Layer 4 of a small transformer language model trained on English Wikipedia (8 layers, counted from 0, width 64). Numbers have three digits each and are written without spaces.
A neuron's activation on a vector x is GELU(weights . x + bias), where the dot is the dot product.

Input weights of the MLP neurons that the questions are about. A number n stands for (n - 500) times 0.001.
n4 (bias -0.003): 604260485793635570400409357429436422417374472517735474382555572576457619530424486492554625676458640653501555378350611425551433597578432608455355419446395567607478649553464465356424602549449459
n18 (bias -0.075): 526352421574561730721467536633728724400603562560544424250495498605595779775561360544643207537521636318540650264401554549344466304590295816467473300339417383603682255513344304514401597438496437
n33 (bias 0.032): 545510527508341389493479307501662578689652375525617392700502475388472709503710519448378550546622664351383394370516599634527385416410541424596317380603525379443348533509436740587294406575469543
n35 (bias -0.053): 562533550489539479481455442376543375502610455485615474478516437690510528441542643482604598500361435391453503698482345407393369417454617575535733546517353458502539389481378581615502701567355459
n46 (bias -0.021): 719633561670441568459462663366417382438309547516490475638439208413388535312677550535375539523423551502727579263511501719374388511302382614656492516514430575525677798375516263478680777383508421
n51 (bias 0.018): 481632472431387523600344418438617476618599502556294623733277363444661383437573559433590438539556565380484388378492349570527521517421624478538491421727562431715378511364728418651560587466388536
n70 (bias -0.060): 856434532616544357591561525822503588621594593405494302731349466577613578204269756271297316766398534237593433493287362396653459356664471469516210653505330584477553566432855593545517048669386468
n71 (bias -0.051): 663573457376403727613427603637549298384483527432707578367410322727572624578450448506238137518508453521576716635588541511326682438605343574373457753461328546642439223669462510598472557525538339
n94 (bias -0.025): 565538625711707529673225733661408701434419829547414421340497516222315484621435705411177639409251450577663668289272452432354608616470348454531443365451439536447404310405576289614553786782662504
n106 (bias -0.030): 629538423775567783697199712538464418384374629442623379557448399508686469377514523518459358702406413573525578396242401664666410365382219483473528419648569399542635676639522562454588551561340312
n108 (bias -0.018): 474486291542915538564408454554519467591560696297572541381372730670514296645318554411508447393448425611632462503442500405387487406533405632381585707594596544620368381303635375599318486597527491
n112 (bias -0.018): 350397283628591556283631185587441464624625611531589418387536746690583495351622603464445343563644597689529317495419492380294521618560431584503540418769571319667469464582424229503406572655249391
n114 (bias 0.004): 337529641627173520607638625427421380423519682310530688519443432494381630610559556494479438678505536349456535213304629440398621509574573596295541479451762452602485436472362522490403498569525631
n132 (bias -0.047): 472426536578400431291684339580298292527979457509607269421509338543522542117243804560530634492234478698368639388371331673462753576557582447440645288829438770683448537381281524371507548596394604
n136 (bias -0.024): 489485487497453468645484314807608327820676517448505353566279453471509588623410411593534651490780712349524495566601376439583404440456537453512565360637427368286336435564459415559319608479448403
n139 (bias 0.052): 268603666659366330518462574417546491625555454544334626554471626386588512507554501469321478538678554365409459512648701401470532613511480464536528387498591451498261394473549430551527473535648480
n148 (bias -0.021): 398694505495592725377451601423567476483706500428567574544624232410575576481335440489388348555547418428484489274334457653566684660483609483384661311467260655616539419376498533588621688465584270
n154 (bias -0.001): 552517415609443662199396755785503558660452507478372425591360372339642396536395478261260804495423538750784544281497332771488567608462592464370543596537584418521667572404471405336402347744469371
n167 (bias -0.012): 605594677555627485433411353646592552511341329380641305410701724628426499489508554472492376482564580631424568659222547529696589602384675591544249544419589593368417365491319686313342456534482378
n189 (bias 0.035): 625591359488399587396494647533639465653328501656633384566567382538567487638659401344610354590585582591319311385309495461677240676612523435474582517522456604580531489514617365591466521377320436
n194 (bias 0.009): 600534482430758469585407281383615490550576318557620312437709329416538294459658653589463662508435335469614374507613582600523637695730450478411322492285252468521412480464709557386490512463506569
n195 (bias -0.008): 505322521518593334485315747525450546450575433419460532509522402661697356386460518590453717434274432315550641224348284610486622381708445564522381609560373510784392314277567816611568493543702425
n207 (bias -0.025): 451467406543446370430391681596469487585854486463362712485422710242466569614439592485449522548375672568623436383602568601602630602551553426351395267305657551459604367468537461400375402576493392
n213 (bias -0.039): 437484593899422431709280694377663328377758526629471364739711414518358621702641953929697429581361506472502276156386247656463562430565136655581348433516511723610247267052574258547819725408339144
n216 (bias -0.035): 529380746330385530377451393558388285388469366387770372453574352640615769331705565374636434521537647492594391654720416682494533615263544713257632550615583365492721465424459343342484589390553641
n221 (bias -0.038): 332367521698297319404532380428936356200559473666659303745348496372385598697634781434392393552397544528331800627555051851405741544481367298540577378516499534548692696650395363445497635493293225
n226 (bias -0.044): 538194544603604451373622556620470645722659596593652415585229366368649692450462604553447623430266368460739531319507450751166341741565420410130142582316634451598632471422446767485485354411669545
n227 (bias -0.018): 421371489697553445531408539482472296213548758514424386586444549353468461757612562293581482572384641386409490661500458686428638514386557613571333448715722390520688428528472244395298284615527556
n236 (bias 0.006): 468580484451470438616671525642463553283633518515529591594477695762449431424435317707386454501456566512437259370669383503428408606557369605620318514494506338470716228653481367642497340506613217
n238 (bias -0.013): 710482552375521560571672648526589467517670570485700418517482405401428430554383416757452301787426446202774729267188280618447654550483472502595469477397345546425687588512398710203533502508227520
n248 (bias -0.060): 561661692657518607382421483767458319219421550352507226510331712553405495750520564442599522266303779606552446593425716665382640524304567671510570471225488255413513565601502170464347643622613514
n253 (bias -0.029): 610580412605622616575345427658440327557593490770534345440770230437282652582535656641343517422771445420633486316452383409638230581534479300530420349591407717468511566395479279542477805359523498

Each question shows a token from some text and the vector x that enters the MLP there. A number n stands for (n - 500) times 0.011.

" originally": 629368453553490409595494541503535580535468504566436671464567453454382546498485532505546420372494387645432471483460551424697566414434436316598490598375505371436445599499468541522651568519599453
Which neuron lights up most? n94

" until": 454373401498413501526473545514412539481521472548553595346616524514432496553411482509587455435563436569417403463546457510578610507464558252517492622485455445436395576540524542541773534515461631
Which neuron lights up most? n253

"C": 515395401562466641453541468287416567552545519524517568534373376524406513555378377475627506520534429491399443576580490459441582535431562436717519592456498417463436567605509479588711513545434483
The most active neuron and its activation: n51, at about 0.51

" In": 482432405517467475415466577516467589567585498474494527392481438499467581562437383546443490516583430640374479480563466501531553423458572377614457627433547431443359555585486539506768480506354696
The three highest activations, in order: n33, n139, n154

"66": 530407423589498530353458578452457559599481470522597524425516340465418422608523408517612485383487473477442472619564542506549556421431502568624477608581482289420378615486463558468748517509516519
Which neuron lights up most? n46

" on": 453404413492459444498479545408443528517574481502388490334625570424528477454399488488645456381555387578434470543524490630551589492488580345500542559559475459426507683516485473519793527565449556
Which neuron lights up most? n132

" was": 532404329502465469517585494450493614500514488580510591421601521485479487474421496562670268446589427461411453433561572374592595424470482358545503593392525416474486591547424531591728522482555537
The most active neuron and its activation: n18, at about 0.26

"His": 605396451613446503477490377397504630528553488482612599460467440509479587568424470544579430478583460576450473531526506411487438373500594263544465631462452458420486511496505518535783516471394600
Which neuron lights up most? n35

"96": 435404387546455548406457608494448614494484469445535609493501444485379493635538333436475531385394533594480439510584562502591575395410522520570525543526590335423390590504482614450729462532604560
Which neuron lights up most? n154

" |": 456438449554517613454404502493469563635480506523445503395527500398383509573441514428683291443528409451411450506560675490557557438460549477542569554535523335470543568558402526570767498541486479
Which neuron lights up most? n18

" ex": 667409433464575483593521553368591533578469522516434637503598490466477577493488288471591568478480374598405546427557505483521507425441492294634405633435470409454422495460414500543666472547581542
The most active neuron and its activation: n195, at about 0.5

" |\n": 412385451614473526575470527591493658530478412509439592525498418458452583496399315498547461435457402646422537517586617452493520450449592424563393609517567360458545465580474604447697424400572552
The three highest activations, in order: n226, n236, n139

" two": 498392439535512437476540574446434590548472494470512604532504530475450588515363476536526336392448417580473403574676426536566551447510602343617438498521435370411468631478535521522802487530533446
Which neuron lights up most? n236

" rein": 484348465478599444486635430374612602509546540487570511446583493496432517541518360548583516449572294528430527483503529616475472482398543344636421686450496401451427576508394431530601509469607538
The three highest activations, in order: n226, n194, n33

" at": 377345420520543441478474480384411530579432515591391515314572532500466537453414509541598468395550433601458468440557614594566563488497528387511494550526554410456501656559497510509782496527421615
The three highest activations, in order: n112, n132, n4

" defeated": 460441399531510417597453518461437568503535515570415484495550489448411660505380411537581362406565364549420545494607585619536558491551457314555454641473478447471435536542396590579745484433529523
Which two neurons fire most, strongest first? n226, n213

" Joseph": 551432369540430487404448501362430624506537425516512476494481490458518525630469380487632493441613508533419494518554514409584519474472498427652620594485411390348505517539522455565843496527432595
Which neuron lights up most? n189

" ": 415399431539495578503421599485505519621520444481543625490452483510342542600353381516504436419474428572425421507568618558627523496478482479599466545524567320410448637519448510406680441517668531
Which two neurons fire most, strongest first? n139, n207

",": 444334493558485612385401582542505424585510477471525588509542464446353481517500404549517356425494418506373426547603539452625596477435478526616517526517535340469488597627507546459760424551528552
The most active neuron and its activation: n106, at about 0.54

" and": 627349401524427610463477559586552564462539525482524629487525536445411578563440484538461424560497445515491475337563513432570593455430461299507455562446459392397503526524489552464812438568478594
The most active neuron and its activation: n238, at about 1.7

"85": 419403388610451549421478585499373558546454425431569587501510394549420458564495356495551525367474523541464403595651468604614627422501512518639472568580513321403369645563467522444637516477546508
The three highest activations, in order: n154, n248, n216

");": 374518568549457482468454470506450503583580486433530572425614504431428577500422438463546409412503528616386450530504527515470586536478590345490550476477410423497500428523490520546897577457550494
Which neuron lights up most? n148

" Be": 544408424564523385441460527229516624529510475508433539412478495523510472538437433449627494468642590527498476589583597354491550397394582468579640529560536431306475538573446566476685424584447541
The most active neuron and its activation: n139, at about 0.71

" City": 438460401566488463412433507372471580560489454493434474425467500482468455535461441437721397472542398496534449649543607486559559481401583412657605494525532312458482587554521517591791495552405544
Which neuron lights up most? n51

" The": 499319458492553474479470366323425551536533572549485508444471458513427511621447435483524427534582476632469371517563665450571463510453618440564482588516503410390486617497497486466808456558486534
The three highest activations, in order: n4, n112, n139

" Republican": 530520492664470505420433562512502505506415421540427498477475419482436550556394380450701509392507528473478516609620594591573478418554480358736569585556473363385426506507467552532730489432404481
The most active neuron and its activation: n136, at about 0.5

".\n": 448404453524480500509522480531435615629485368461495594404615558426440568421446420422615404288495496647434546492538567429512584466477606311575415527554499447488549516575518572546702500402534549
Which neuron lights up most? n167

"71": 426424332556413542397479532514427592469495478458532645496491407478435560628502303491452488425465458596503464573548514512536546445461505521576491591533629336459358596545480636409713437497580608
Which neuron lights up most? n154

" in": 490408408424508441479534580537438511575533512501444562351562484493461505493349435564522368378484382558406464542548441551619547417521553330601495552510484419517496602575484542548820561586459553
The most active neuron and its activation: n132, at about 0.51

"ana": 515430408477542531544466504269376624539523429514330500419527532445522498509543498439628439316468443509553505580639577469581508442463517358619585528570515352400456546588551582522723506568443533
Which neuron lights up most? n51

"forc": 567384288420517468594585509316582517462537402517434581427618543478488508464510359567560525466396410566516543568478503530522479415482595343714396567467536431552436474596515525581681459465545472
The three highest activations, in order: n195, n236, n194

"/A": 457428490574542626457471523277520656553561459518584568477447485484406539526484331396496532489506417546439470546566625455556455460511463392685479629549528439358321657540474561384612420594546487
The three highest activations, in order: n33, n139, n4

" fell": 441327335557471419603558506354558571457484419477530500469587613449453582518434466508555397402638401542418505509482621557565596400466492301625531622442524489472538613482397502557659478492566555
Which neuron lights up most? n221

" the": 499389477600484527464513407442453476543522476497543559383528466489496534558351490465537453467514540654353367535585501543543550431511533368619514606463467439440557567476536490479860463553411516
Which neuron lights up most? n132

" them": 547358376534474335629548481379472617481460456465543616516601477541457555474390404563547433433543473551480531560557441422621470408574448334608450599474444440505415581535493515593738586461582432
The three highest activations, in order: n195, n236, n213

"1": 425349476555527567433488540431474574551500502496571614469462379442352524592456396560466515450449370551481405563602559566644560391465486574611431535596559349410357627523450595441689441550587434
The most active neuron and its activation: n33, at about 0.3

"20": 427354518472439597483458521508394633492475441489586637427553504511446457602464400555622529473455497622424403504560527614588564399537492382599421567482517329462280670538568500434586609477450519
Which neuron lights up most? n4

"As": 543399360577449557528462492469415585603590498496539495414494402441441573538413480547538508486591484519392499515621407442495625443382470323626597592390533453344391544600541574569710546537389544
Which neuron lights up most? n136

" to": 461352321581489389397443538426454486551513475572331588430619674534514576464435472443561447492603492591447511494615513521496549526437487307467499632512443446512455592603482534420659572548462589
Which neuron lights up most? n112

" Vand": 517424350566541463461439555227444549523487450448519469460496573472486485608528365446575498541592553531494463593589558403467588468425578430603538564547431453276479576570549496467688440615388631
Which neuron lights up most? n227